Layer 6 of a small transformer language model trained on English Wikipedia (15 layers, counted from 0, width 96).
A neuron's activation on a vector x is squared ReLU(weights . x), where the dot is the dot product.

Input weights of the MLP neurons that the questions are about. A number n stands for (n - 500) times 0.0031.
n9: 605 375 611 750 645 461 464 729 581 660 587 659 607 536 563 545 567 478 528 500 446 476 482 389 538 434 522 492 402 442 408 457 596 534 517 383 653 430 733 661 598 283 528 523 629 544 556 328 540 523 546 408 513 540 524 632 266 587 459 421 600 371 341 618 426 577 340 351 639 556 509 527 407 497 331 481 574 372 376 685 474 436 622 469 448 409 577 539 436 364 325 545 503 526 409 692
n17: 264 717 636 258 661 500 415 522 459 601 567 586 616 199 452 585 493 406 190 523 394 535 489 635 545 722 437 349 372 514 469 527 482 638 473 531 420 392 558 618 699 644 388 636 561 442 333 240 551 545 503 245 469 401 441 518 542 464 365 542 511 598 621 481 370 408 387 577 354 543 575 504 615 500 606 416 440 845 586 465 572 540 390 537 431 729 477 484 480 470 700 477 205 448 623 736
n46: 344 510 317 433 443 519 575 361 433 479 442 497 458 668 772 553 576 424 490 453 660 485 629 518 517 402 536 594 482 445 305 524 575 87 509 551 463 586 478 608 440 578 516 469 618 564 518 484 391 458 367 438 448 542 464 556 413 331 427 460 361 532 394 544 552 578 439 164 536 754 600 447 426 339 586 645 546 593 481 393 467 500 770 402 513 303 567 431 496 480 560 621 390 494 538 513
n63: 623 576 432 753 442 571 545 510 422 591 624 449 515 395 678 663 372 463 723 434 493 529 503 610 636 496 701 509 648 466 571 268 606 385 342 458 562 462 395 362 510 414 476 447 379 330 526 483 441 711 553 394 479 368 557 622 614 462 456 528 422 509 695 532 560 462 424 183 425 618 622 432 434 669 559 344 399 617 474 720 475 668 460 324 398 527 370 525 385 571 439 727 487 432 428 476
n68: 479 609 416 459 371 534 472 560 486 481 417 526 571 455 372 506 296 473 512 491 515 575 599 395 470 421 370 577 576 486 481 320 426 659 519 380 615 511 411 540 494 576 355 506 384 624 473 421 581 538 508 684 665 651 470 568 737 449 323 436 391 539 506 670 514 374 308 601 608 478 418 379 494 547 458 509 573 343 337 453 663 480 593 532 413 431 548 637 633 521 623 624 398 481 676 321
n87: 326 394 512 523 661 385 557 454 482 379 353 475 617 485 404 401 326 448 409 224 613 691 437 585 250 276 536 443 487 400 752 683 531 430 614 483 512 634 482 377 717 571 520 442 377 415 625 445 547 515 596 391 592 562 483 626 574 527 733 612 538 265 464 687 459 409 523 690 488 635 123 790 435 465 439 463 615 545 446 452 533 707 319 716 617 398 606 830 398 396 354 488 571 699 581 720
n89: 322 430 427 500 421 657 540 343 503 585 449 512 776 516 422 404 585 500 468 412 527 608 657 622 483 363 367 450 468 521 449 637 528 593 503 385 517 448 471 413 573 652 520 456 433 572 570 635 647 575 636 645 424 391 500 653 396 497 424 469 399 609 394 589 648 457 121 486 444 573 419 441 399 468 633 675 493 483 544 295 488 657 618 524 497 508 583 421 441 358 490 477 427 572 770 727
n105: 606 742 560 534 486 596 655 724 449 581 409 684 548 367 474 433 640 533 452 374 530 524 587 469 425 529 368 207 488 572 361 365 542 586 439 623 639 431 229 735 176 522 633 473 527 337 579 438 457 463 605 551 620 543 574 525 247 500 355 736 571 393 391 423 528 594 656 596 470 657 454 492 443 551 536 542 492 447 621 348 310 442 483 377 341 483 508 465 622 578 549 760 383 388 217 515
n113: 369 178 569 667 348 445 578 617 540 366 400 698 464 486 518 629 387 514 571 766 678 406 472 706 460 670 603 461 346 537 342 395 668 549 477 389 529 530 389 478 598 553 618 459 504 596 516 711 426 727 520 443 835 675 506 404 544 548 457 651 404 359 515 537 567 551 454 670 468 614 671 557 698 511 421 301 431 332 341 594 487 521 490 642 486 206 536 541 462 460 373 588 470 520 406 573
n125: 493 364 346 664 150 600 562 406 696 466 576 455 497 517 525 438 694 467 318 541 752 652 694 664 369 504 296 341 469 563 447 372 286 360 622 444 409 456 368 507 398 393 468 594 430 515 536 377 511 702 384 553 674 599 527 445 423 325 565 497 590 506 343 522 486 578 391 396 388 340 442 523 430 461 713 704 296 504 413 618 530 518 420 337 728 537 581 545 404 688 536 562 507 566 360 570
n131: 401 517 602 443 674 551 484 416 602 584 560 375 592 236 520 392 466 581 702 569 446 557 464 460 402 360 513 407 532 432 386 517 381 539 398 458 578 588 429 555 348 421 513 538 448 552 361 447 529 596 512 567 458 366 435 311 558 615 486 437 448 497 544 503 349 585 602 646 786 589 337 672 610 213 680 400 414 572 200 506 552 317 649 488 533 512 653 637 361 524 374 541 684 559 539 370
n150: 381 459 483 466 403 413 433 755 559 353 526 536 565 230 617 494 503 520 404 282 633 670 319 550 368 489 570 521 302 550 574 563 551 487 420 549 667 431 363 445 551 517 487 618 627 415 485 579 575 367 617 264 303 497 542 519 531 353 426 396 580 641 368 340 352 649 415 309 631 429 558 679 582 513 482 431 418 500 464 441 534 539 534 609 376 419 534 398 740 588 615 336 400 556 526 247
n169: 450 535 442 508 591 704 596 380 375 391 481 599 562 526 541 712 459 588 510 409 737 417 613 538 445 414 651 533 801 566 423 440 510 345 270 546 624 487 380 396 428 197 655 521 587 528 746 540 546 637 385 489 539 384 506 471 576 445 548 592 377 396 682 651 414 586 404 437 405 797 487 385 320 417 733 490 338 497 441 449 512 507 497 512 490 218 541 496 601 531 562 545 393 478 529 421
n179: 443 405 395 537 531 497 509 314 506 282 504 569 559 637 616 414 464 494 618 347 539 476 860 572 328 613 414 384 445 512 364 372 414 368 577 430 461 482 404 566 364 497 490 420 444 487 673 544 459 559 583 574 527 440 511 485 711 472 594 385 670 624 350 517 612 433 317 280 610 565 540 552 431 411 666 507 308 549 494 503 583 623 307 515 707 478 444 439 668 506 552 493 512 304 537 405
n197: 327 632 663 472 346 594 693 423 523 715 446 752 497 262 441 659 367 479 310 403 582 323 359 545 637 615 441 456 522 711 538 340 510 507 439 391 628 510 461 572 437 231 458 471 478 338 605 387 456 612 529 460 346 367 509 337 682 390 416 569 497 448 603 496 454 220 572 569 511 485 593 466 389 562 263 496 440 628 584 569 420 558 503 509 520 650 553 511 284 525 496 290 607 487 544 561
n201: 425 557 451 378 487 460 530 633 293 590 597 528 319 428 368 694 516 570 493 425 475 581 463 535 573 347 621 416 585 558 510 500 653 449 481 597 736 329 477 305 727 592 645 435 461 537 341 459 307 344 497 369 533 524 674 589 472 589 654 549 520 515 433 532 533 575 446 321 594 555 450 685 468 575 519 311 696 712 447 251 525 470 269 325 524 680 708 605 363 326 542 610 542 538 382 525
n211: 318 266 789 386 639 316 523 716 585 275 308 596 529 496 432 405 567 544 627 343 622 639 575 705 492 796 628 406 238 589 507 287 531 711 522 600 691 354 593 586 371 619 668 579 492 631 397 374 586 566 459 251 479 382 439 466 320 618 633 628 581 458 447 529 316 598 394 425 528 479 691 633 677 386 452 150 444 630 326 395 412 610 348 460 359 328 533 563 534 335 317 435 567 522 481 394
n227: 541 568 557 400 571 239 450 517 532 522 519 612 381 410 912 331 519 430 680 399 564 507 672 497 744 608 510 390 564 416 340 617 487 623 494 656 599 435 605 400 546 541 625 380 658 449 500 664 654 529 384 489 581 699 679 573 593 330 338 559 564 589 450 485 484 593 589 431 546 256 383 451 446 731 531 507 388 422 517 337 542 589 452 478 619 597 511 460 373 637 660 675 412 516 609 557
n250: 517 553 317 342 590 361 612 470 439 529 477 457 773 270 521 349 712 423 575 429 377 324 632 593 612 527 620 522 407 535 490 439 394 591 475 579 342 606 435 599 413 350 586 471 639 587 655 514 456 707 395 314 678 317 538 444 539 638 570 513 460 439 539 547 494 477 592 228 291 727 414 434 489 425 739 493 367 542 633 422 624 554 682 491 520 312 521 438 422 448 370 574 555 411 664 571
n296: 477 352 333 546 416 494 324 322 754 423 511 602 417 494 503 410 428 405 697 462 456 573 550 616 599 693 490 488 554 481 398 458 735 297 342 311 336 437 605 493 548 507 658 640 538 409 364 569 312 367 432 557 574 612 438 487 510 526 527 658 455 586 694 525 785 427 348 420 409 650 371 446 490 507 541 330 432 428 438 447 519 322 410 676 342 368 565 370 457 554 473 545 444 525 565 476
n298: 340 434 332 635 420 569 325 379 683 504 295 619 550 316 388 521 276 239 532 515 500 480 553 580 500 460 371 429 577 574 493 319 476 349 483 605 515 436 380 485 467 575 557 507 337 488 585 673 422 477 397 307 288 525 434 448 596 435 511 486 548 497 511 680 642 599 599 619 623 420 328 442 596 624 741 448 658 309 493 396 556 669 344 484 380 371 570 477 427 322 701 548 530 775 280 257
n311: 606 610 523 240 674 491 208 506 509 681 486 545 497 431 525 401 609 675 500 552 545 551 525 488 395 664 207 528 632 526 425 467 588 265 483 277 381 441 553 374 398 428 573 507 334 472 567 596 553 523 558 633 643 720 519 479 711 382 516 595 336 550 596 566 497 482 466 290 494 483 434 615 633 531 528 539 389 448 631 556 607 639 401 423 466 507 568 500 510 478 407 552 482 465 561 603
n348: 168 664 397 527 605 545 626 508 475 749 317 507 622 500 719 485 406 469 318 528 623 544 596 558 622 590 469 349 324 569 604 488 556 393 475 261 28 401 478 488 283 596 438 618 420 328 539 446 286 666 637 566 504 473 585 560 740 608 342 790 365 479 540 598 562 559 465 504 292 678 437 396 380 462 573 399 316 588 474 653 407 489 540 638 511 482 703 398 454 413 361 632 438 486 318 516
n372: 757 497 740 538 584 555 583 526 497 532 617 563 540 500 615 320 553 622 537 601 791 560 404 315 568 522 480 467 540 538 593 637 668 362 630 510 305 314 302 500 503 460 470 577 483 481 326 431 553 478 491 418 450 665 506 622 566 584 721 535 351 476 524 655 582 516 361 601 459 571 600 734 282 540 356 507 511 514 503 459 491 675 578 424 510 223 582 779 388 439 367 503 632 410 428 507

Each question shows a token from some text and the vector x that enters the MLP there. A number n stands for (n - 500) times 0.011.

" often": 542 492 666 502 617 450 839 413 431 524 659 470 474 612 389 558 745 378 402 628 484 471 478 613 484 509 512 551 413 449 513 403 461 530 381 459 589 618 590 468 517 467 550 430 418 739 466 339 445 445 395 441 516 495 420 571 517 441 542 514 461 703 425 461 471 568 403 495 444 466 392 511 588 536 424 485 573 417 454 538 690 651 554 539 567 589 468 372 503 477 574 580 477 382 434 440
The neuron with the highest activation: n17

" con": 494 479 589 384 634 564 589 366 333 499 487 358 302 699 522 413 483 467 400 718 507 381 478 495 560 504 566 597 417 498 487 408 443 495 438 509 525 474 534 362 439 439 435 603 424 541 520 515 484 513 397 431 525 491 386 523 413 545 563 458 412 695 419 492 360 508 493 594 284 701 521 450 511 586 510 473 635 514 507 592 521 358 653 472 491 560 395 258 516 455 581 669 588 471 501 411
The neuron with the highest activation: n46

" ": 510 466 496 516 555 595 665 441 350 470 546 408 523 711 518 310 571 321 424 586 440 459 462 482 517 476 582 564 617 372 485 418 629 435 556 471 423 401 616 383 426 491 500 493 579 552 574 530 494 481 357 566 467 409 164 485 633 425 548 371 516 480 460 426 263 465 562 630 231 501 486 386 564 538 440 535 521 473 481 496 566 503 512 578 549 563 379 537 478 596 487 602 530 418 536 450
The three highest activations, in order: n169, n250, n46

" member": 464 642 451 494 538 490 757 467 664 484 508 499 515 631 377 452 539 606 570 444 425 429 452 500 587 338 458 534 478 434 597 418 473 493 441 482 520 401 692 424 413 623 314 419 500 597 544 543 395 389 461 486 494 456 438 503 370 594 572 448 375 558 441 305 460 580 472 492 411 480 450 432 572 545 530 652 577 340 446 757 651 468 521 546 443 382 575 477 434 461 598 525 649 490 316 397
The neuron with the highest activation: n298

"'": 441 574 587 494 508 548 616 496 481 503 645 298 441 722 294 386 575 363 430 676 493 540 427 617 631 500 604 509 661 334 502 492 694 525 501 396 572 481 560 452 541 593 498 556 580 564 687 458 470 452 489 497 398 523 550 522 431 451 394 515 562 619 391 496 402 389 560 525 289 521 565 424 583 449 419 379 438 546 569 611 605 373 516 651 443 524 357 447 499 489 499 474 572 370 462 434
The most active neuron and its activation: n17, at about 5.5

"th": 572 472 611 468 469 511 836 406 513 291 599 371 569 642 441 539 539 547 399 356 438 591 480 456 590 493 593 430 479 311 463 536 585 586 291 537 571 390 445 401 458 618 444 612 501 525 507 488 460 472 605 499 374 556 481 630 408 571 533 592 518 607 435 423 457 491 519 448 408 481 592 503 602 566 329 563 599 393 492 609 601 578 450 530 586 512 359 615 488 509 646 448 531 310 492 516
The most active neuron and its activation: n372, at about 8.9

"==": 588 517 679 430 455 635 529 466 521 601 475 488 505 810 533 358 570 572 329 643 464 469 429 499 440 400 512 566 655 487 558 441 584 389 514 494 492 564 594 363 457 529 586 448 537 604 627 572 482 283 472 597 550 522 574 576 606 500 588 518 632 530 448 345 529 511 518 439 298 537 538 493 585 527 519 469 472 476 439 501 667 460 449 528 374 581 219 445 500 428 551 593 611 528 378 551
The neuron with the highest activation: n311

"tion": 499 654 601 481 475 677 684 440 759 448 500 275 345 648 399 397 622 367 586 496 471 435 500 379 644 577 572 496 650 481 454 464 550 451 344 385 486 471 595 371 459 510 484 541 443 461 609 527 389 378 425 478 373 566 423 609 477 451 501 569 374 721 419 438 513 461 518 555 461 453 620 378 468 546 493 456 606 474 554 505 601 525 505 624 531 463 425 549 496 577 555 440 585 451 490 349
The most active neuron and its activation: n296, at about 36

" is": 526 622 663 498 463 449 625 304 438 531 640 394 540 733 434 386 507 575 502 465 570 444 594 381 624 386 577 514 482 472 540 333 499 500 515 354 571 442 488 423 434 478 539 372 529 680 615 446 522 496 520 511 470 534 262 386 579 434 493 462 619 564 368 384 459 609 492 550 362 709 435 460 385 570 464 420 560 419 609 450 715 596 525 453 624 518 496 455 515 548 552 512 503 455 546 364
The most active neuron and its activation: n179, at about 35

"sson": 443 513 512 614 690 483 656 400 496 442 548 209 503 664 407 546 551 442 490 519 442 461 430 445 619 435 587 649 571 453 416 501 659 513 402 485 501 586 572 443 275 563 409 331 588 623 558 571 468 464 499 544 451 396 398 438 513 533 584 544 465 519 502 352 478 547 566 568 327 505 515 344 614 480 361 522 422 532 495 631 609 391 604 473 427 681 464 496 327 601 574 464 509 434 485 416
Which two neurons fire most, strongest first? n131, n63

" title": 440 502 568 654 547 481 712 488 540 475 585 338 487 620 380 544 546 519 347 578 482 502 482 532 507 475 507 520 545 426 352 539 591 490 337 441 489 503 443 364 459 570 297 452 541 757 546 587 361 383 389 484 584 468 412 498 343 512 499 467 348 668 513 342 522 486 571 577 400 553 448 555 518 691 421 437 695 453 471 560 610 495 434 427 525 513 429 636 404 464 482 489 524 370 358 386
The three highest activations, in order: n201, n113, n372

"way": 442 550 682 555 565 537 792 522 444 613 561 300 397 637 517 315 519 427 372 477 459 513 362 488 689 475 465 500 486 371 574 516 551 441 447 469 376 495 535 448 425 504 590 606 474 565 649 511 447 430 660 567 443 451 448 536 616 444 439 498 464 512 438 484 598 541 617 527 336 360 603 382 575 525 398 410 490 447 531 499 617 556 590 449 468 473 337 392 456 471 611 318 559 433 391 370
The neuron with the highest activation: n348

" Wilson": 488 582 481 570 578 511 675 395 423 543 535 212 530 736 349 464 485 411 401 496 501 327 469 500 575 468 668 719 481 326 429 612 538 458 470 421 441 479 669 417 413 435 445 422 461 582 545 411 379 542 436 505 452 373 482 450 442 642 536 575 480 397 483 364 480 569 572 538 462 475 528 480 622 480 408 470 443 405 554 555 684 502 648 516 522 597 410 537 398 575 573 428 516 546 459 340
Which two neurons fire most, strongest first? n250, n131

"1": 497 517 665 519 461 404 539 351 496 491 521 476 573 762 579 373 755 448 441 472 479 382 350 402 602 364 391 425 448 380 448 541 644 531 495 450 587 418 539 468 549 451 433 551 508 521 648 371 441 461 438 469 461 520 383 397 589 531 553 641 383 599 433 434 489 520 443 485 468 319 524 364 509 645 384 524 614 357 474 633 593 678 469 557 434 545 569 495 499 634 425 649 549 540 487 426
The most active neuron and its activation: n9, at about 16

"His": 517 535 593 605 367 506 531 494 477 527 471 486 324 483 383 463 658 516 378 621 480 511 505 622 361 446 427 564 560 337 518 620 691 523 433 504 717 657 520 373 468 366 426 440 501 751 629 621 448 595 517 421 454 599 455 484 440 489 534 573 638 712 497 452 350 471 599 551 315 485 541 505 566 476 464 416 468 396 582 428 643 446 542 561 493 551 485 552 572 377 579 582 536 538 370 498
The neuron with the highest activation: n113

"\n": 487 565 613 540 474 451 582 429 475 584 624 464 582 769 544 302 650 421 348 432 509 591 510 437 448 422 533 408 586 500 597 372 477 524 365 374 720 501 493 362 527 474 562 552 569 574 602 470 357 358 299 470 436 474 553 429 647 540 469 512 494 342 491 359 446 387 506 657 324 556 424 412 607 602 502 537 519 499 522 493 705 492 602 467 468 488 414 488 531 613 568 468 551 548 480 511
The neuron with the highest activation: n169

"e": 581 578 663 499 516 584 682 440 509 523 518 119 517 609 634 353 518 491 416 482 372 569 467 499 528 376 623 651 474 375 362 463 556 486 503 385 485 442 473 509 366 413 567 531 449 582 487 447 385 447 617 591 543 532 474 468 507 518 613 517 600 416 544 425 415 556 699 520 333 364 423 333 574 469 481 609 617 497 529 536 601 539 552 569 539 538 482 448 532 474 705 437 446 455 506 444
The neuron with the highest activation: n131

" with": 455 619 654 533 663 430 694 391 553 492 603 443 387 639 592 419 753 483 444 458 535 501 345 463 611 446 472 632 493 539 566 467 561 533 522 553 557 520 534 417 507 443 548 633 397 890 561 540 452 474 504 529 534 418 382 513 618 652 346 457 571 464 508 336 484 515 515 577 389 666 570 488 631 501 477 368 502 452 550 496 468 501 463 539 457 556 447 397 558 506 478 423 482 391 462 503
The neuron with the highest activation: n211

"se": 651 744 659 667 604 517 554 532 618 402 445 415 370 507 516 391 684 520 396 504 333 529 344 351 508 487 545 424 511 429 513 491 507 535 525 515 445 405 421 339 501 380 427 451 312 563 554 434 464 396 474 536 593 442 568 417 452 468 512 426 511 477 491 429 577 501 539 460 212 438 340 415 520 604 423 507 607 579 541 524 606 408 462 530 544 414 397 337 442 408 563 444 501 410 438 382
The neuron with the highest activation: n105

" constitution": 473 645 529 482 584 571 698 564 520 478 595 417 535 623 336 524 562 403 343 526 475 457 596 504 598 552 637 543 591 434 612 493 591 440 369 457 456 437 557 462 400 519 415 518 390 431 594 547 345 429 397 441 484 435 389 438 511 521 515 542 310 691 268 319 525 485 497 566 245 478 560 417 385 504 397 468 645 421 535 510 527 540 541 519 450 505 445 564 364 577 443 455 621 458 335 396
The neuron with the highest activation: n348

" his": 467 576 561 621 414 476 560 458 396 569 422 528 269 488 425 467 648 466 307 655 545 451 394 530 334 481 552 466 566 385 593 600 667 445 399 432 568 688 466 471 519 488 369 435 438 706 599 622 481 527 577 394 407 537 449 577 436 582 594 593 589 716 402 372 428 593 528 630 408 539 502 479 582 475 387 488 493 393 521 577 562 533 512 632 583 618 445 582 509 362 601 526 539 496 394 461
The neuron with the highest activation: n113

" and": 362 499 654 523 530 482 714 572 497 627 551 525 582 569 453 328 663 422 465 586 477 497 469 528 507 393 500 543 414 416 540 334 630 595 411 454 604 580 535 389 456 464 619 560 288 871 568 525 352 414 331 460 468 405 471 603 571 421 407 441 593 505 420 456 560 402 484 507 322 528 529 476 572 443 399 452 508 426 619 540 581 589 555 462 453 556 502 501 543 510 559 471 554 436 531 401
The neuron with the highest activation: n211

" their": 501 620 572 543 484 504 690 497 414 612 557 478 248 557 513 453 621 505 296 599 573 411 340 488 384 507 549 408 551 401 583 494 595 488 401 379 570 613 519 346 558 545 411 490 481 770 601 528 453 535 581 466 419 559 425 523 441 526 535 603 567 643 422 413 516 587 556 566 351 639 463 448 511 513 385 463 504 409 458 609 596 386 468 699 435 565 484 527 529 352 627 599 503 490 357 508
Which two neurons fire most, strongest first? n113, n348

" social": 503 521 588 421 482 550 785 671 545 489 531 421 321 690 421 515 556 540 339 540 438 576 479 433 552 448 703 605 459 459 568 483 564 356 476 436 672 447 513 434 441 477 411 582 513 522 585 482 458 617 443 465 563 623 426 500 613 487 527 617 410 669 362 305 385 398 632 511 395 528 522 410 494 526 410 496 490 385 550 681 507 579 446 632 434 493 354 549 459 496 443 495 475 477 340 428
Which two neurons fire most, strongest first? n113, n197

" transfer": 531 649 572 484 670 575 646 523 516 414 439 308 401 666 504 376 547 551 385 607 434 461 489 317 572 566 552 564 560 452 519 340 539 517 325 412 497 406 660 403 398 455 425 524 500 553 517 501 371 409 440 405 453 544 368 429 434 435 500 495 481 563 360 485 611 556 500 473 467 496 410 491 552 587 524 330 650 495 523 528 664 386 317 586 467 404 348 383 345 417 535 446 621 512 365 450
The most active neuron and its activation: n296, at about 11

" also": 506 502 683 441 559 480 773 424 525 554 630 433 615 688 394 581 622 425 419 593 471 447 498 447 573 493 464 508 499 365 426 355 546 479 316 391 577 593 615 380 537 413 530 439 449 735 483 358 406 364 411 492 585 364 451 484 465 428 551 517 483 679 535 487 500 520 402 543 341 511 433 398 572 564 389 452 525 408 569 538 660 556 616 522 492 611 369 419 459 489 534 575 477 378 566 519
The neuron with the highest activation: n17

" associated": 599 564 631 515 527 463 771 524 584 563 470 478 389 675 393 556 636 362 464 564 347 428 464 510 571 336 491 433 467 448 516 435 463 353 362 438 601 419 622 396 458 523 485 558 420 633 608 548 396 373 445 575 390 455 362 591 620 527 545 437 385 662 456 473 422 424 498 449 415 414 531 512 649 474 501 482 523 420 470 653 580 574 512 577 370 464 437 324 485 536 499 473 447 505 255 427
The most active neuron and its activation: n298, at about 6.5

"ly": 492 577 750 494 624 458 754 394 660 504 547 454 467 647 384 461 621 351 530 602 410 428 428 551 502 561 487 383 482 451 456 407 434 505 368 401 401 528 624 433 579 438 538 436 398 655 566 429 406 507 431 509 451 471 419 438 479 494 568 511 580 685 548 477 626 513 494 456 529 453 403 532 468 556 357 515 498 363 512 605 715 672 539 606 507 446 367 380 351 553 570 520 598 417 406 533
The neuron with the highest activation: n197

"tic": 512 513 600 424 488 574 839 492 546 407 592 270 359 655 448 432 578 337 467 539 469 428 519 482 565 477 557 409 522 486 442 502 623 592 455 501 608 546 524 495 399 556 559 520 505 464 569 560 407 504 462 347 480 602 427 643 668 452 490 571 415 676 363 444 384 489 691 446 331 470 602 411 591 440 510 404 632 373 496 444 487 543 460 622 468 518 443 532 590 448 549 388 521 463 390 373
The neuron with the highest activation: n211

" Phil": 535 725 550 628 523 394 579 552 451 477 535 296 569 662 513 572 581 500 449 619 509 503 502 504 384 409 657 686 437 375 347 427 598 472 472 482 537 574 594 423 459 463 544 461 540 482 480 512 388 515 519 560 437 590 441 623 519 516 679 477 507 473 453 451 341 457 518 566 413 418 466 367 638 474 469 435 614 386 500 476 488 531 515 716 327 746 409 400 350 547 621 460 529 485 344 479
The neuron with the highest activation: n9

"teen": 449 420 630 530 489 522 776 474 457 428 552 356 424 512 522 438 590 528 437 474 342 669 380 410 453 458 470 544 526 396 446 563 617 423 396 559 655 385 479 373 439 670 419 550 493 676 569 513 562 478 525 603 352 459 313 540 387 508 605 586 445 558 543 481 512 550 517 420 497 474 538 403 648 384 431 433 574 379 595 581 636 571 587 579 489 482 416 676 342 516 624 562 645 570 472 430
The three highest activations, in order: n131, n372, n211

"2": 479 546 573 524 487 571 648 448 412 538 553 491 491 689 624 340 728 401 285 616 413 399 514 531 643 443 534 408 597 316 469 565 414 605 543 504 546 531 544 282 370 381 472 479 535 567 713 539 531 342 609 492 590 456 450 553 571 631 644 559 385 622 608 420 469 387 594 590 535 554 536 375 494 484 383 479 574 443 552 470 523 535 462 553 585 476 418 496 421 510 609 580 540 490 425 405
The neuron with the highest activation: n227

" were": 523 557 755 469 462 412 645 444 449 548 635 552 563 560 476 442 585 571 439 519 480 431 454 456 571 378 559 556 484 432 611 343 503 457 539 520 494 553 638 524 429 649 577 513 443 806 588 456 453 465 412 554 435 502 204 500 517 512 575 493 503 517 439 332 542 658 500 529 355 597 374 334 478 509 358 344 526 445 587 480 703 555 532 427 479 494 453 351 468 577 567 495 515 465 490 455
The neuron with the highest activation: n250

"-": 515 425 614 594 559 508 583 365 610 394 552 435 554 653 543 516 542 535 337 558 414 395 501 518 396 430 621 479 498 398 466 402 544 599 691 406 547 541 441 460 497 514 511 434 552 829 517 457 498 206 578 466 483 444 468 444 399 667 452 556 418 513 399 381 409 517 480 470 379 568 558 485 583 580 477 265 503 436 594 453 671 606 455 558 462 523 343 558 558 505 556 453 535 500 490 387
The neuron with the highest activation: n211

"i": 515 466 687 616 542 544 721 582 739 379 546 125 369 682 606 449 617 345 551 568 319 490 494 557 531 351 648 547 545 619 476 521 562 471 442 451 555 457 635 414 426 527 466 519 360 467 623 437 538 452 389 545 404 466 454 509 539 567 442 456 506 453 502 559 550 512 464 582 377 452 624 473 587 557 470 519 498 491 492 488 542 569 478 600 427 587 483 507 497 454 609 590 450 521 470 391
The neuron with the highest activation: n63

" of": 446 531 563 569 444 468 497 448 521 577 632 304 429 615 474 560 664 460 309 551 437 446 498 513 472 431 578 524 573 271 566 501 566 600 416 551 488 555 432 449 382 460 468 495 468 818 521 671 383 343 573 636 439 373 349 497 470 542 411 461 571 535 463 418 526 614 540 447 341 608 500 527 459 637 512 374 613 401 423 555 569 452 481 629 417 446 461 593 667 434 510 440 466 437 455 374
The three highest activations, in order: n150, n169, n68

"s": 545 506 580 591 441 485 721 440 441 455 459 340 288 605 509 432 671 437 413 587 559 445 478 569 524 489 544 481 545 330 565 434 623 548 402 508 489 648 429 487 419 442 448 436 459 706 614 582 462 443 629 377 483 608 473 401 495 499 485 617 672 701 371 361 450 549 580 478 306 653 519 428 443 519 443 509 532 451 542 525 562 481 453 709 486 559 520 572 602 377 629 580 459 517 407 476
The neuron with the highest activation: n105

" has": 490 522 700 481 533 387 682 399 443 528 658 490 530 636 347 429 505 414 500 650 641 371 560 458 596 462 440 603 483 436 549 395 575 503 473 526 574 608 607 396 392 476 478 474 526 767 620 399 441 509 417 489 491 585 378 437 613 372 512 565 631 594 449 470 540 609 533 622 291 587 466 443 523 517 434 323 574 365 581 508 633 531 550 495 621 589 482 421 407 525 438 611 591 404 490 454
The neuron with the highest activation: n113

"0": 502 477 577 605 427 593 563 438 555 478 610 508 516 705 672 398 747 525 522 465 351 573 370 305 582 445 426 466 537 346 445 549 551 619 440 408 650 455 566 325 492 486 474 486 561 512 633 470 521 345 461 596 454 613 418 512 501 560 542 510 473 592 449 513 511 567 606 525 447 369 562 419 688 517 513 498 555 378 649 471 668 602 501 632 521 539 379 567 404 601 457 718 545 476 435 469
The most active neuron and its activation: n227, at about 49

"fe": 496 586 559 531 691 539 443 481 401 441 547 292 341 567 480 414 652 491 351 583 219 558 477 438 548 423 551 444 543 357 389 363 554 499 466 425 575 506 553 408 426 435 548 565 473 527 402 427 481 494 473 541 336 494 386 382 477 567 569 475 463 528 430 648 443 543 408 558 355 494 518 364 516 580 307 441 501 357 534 601 602 526 574 310 490 502 369 344 331 535 541 469 586 537 409 457
The most active neuron and its activation: n9, at about 13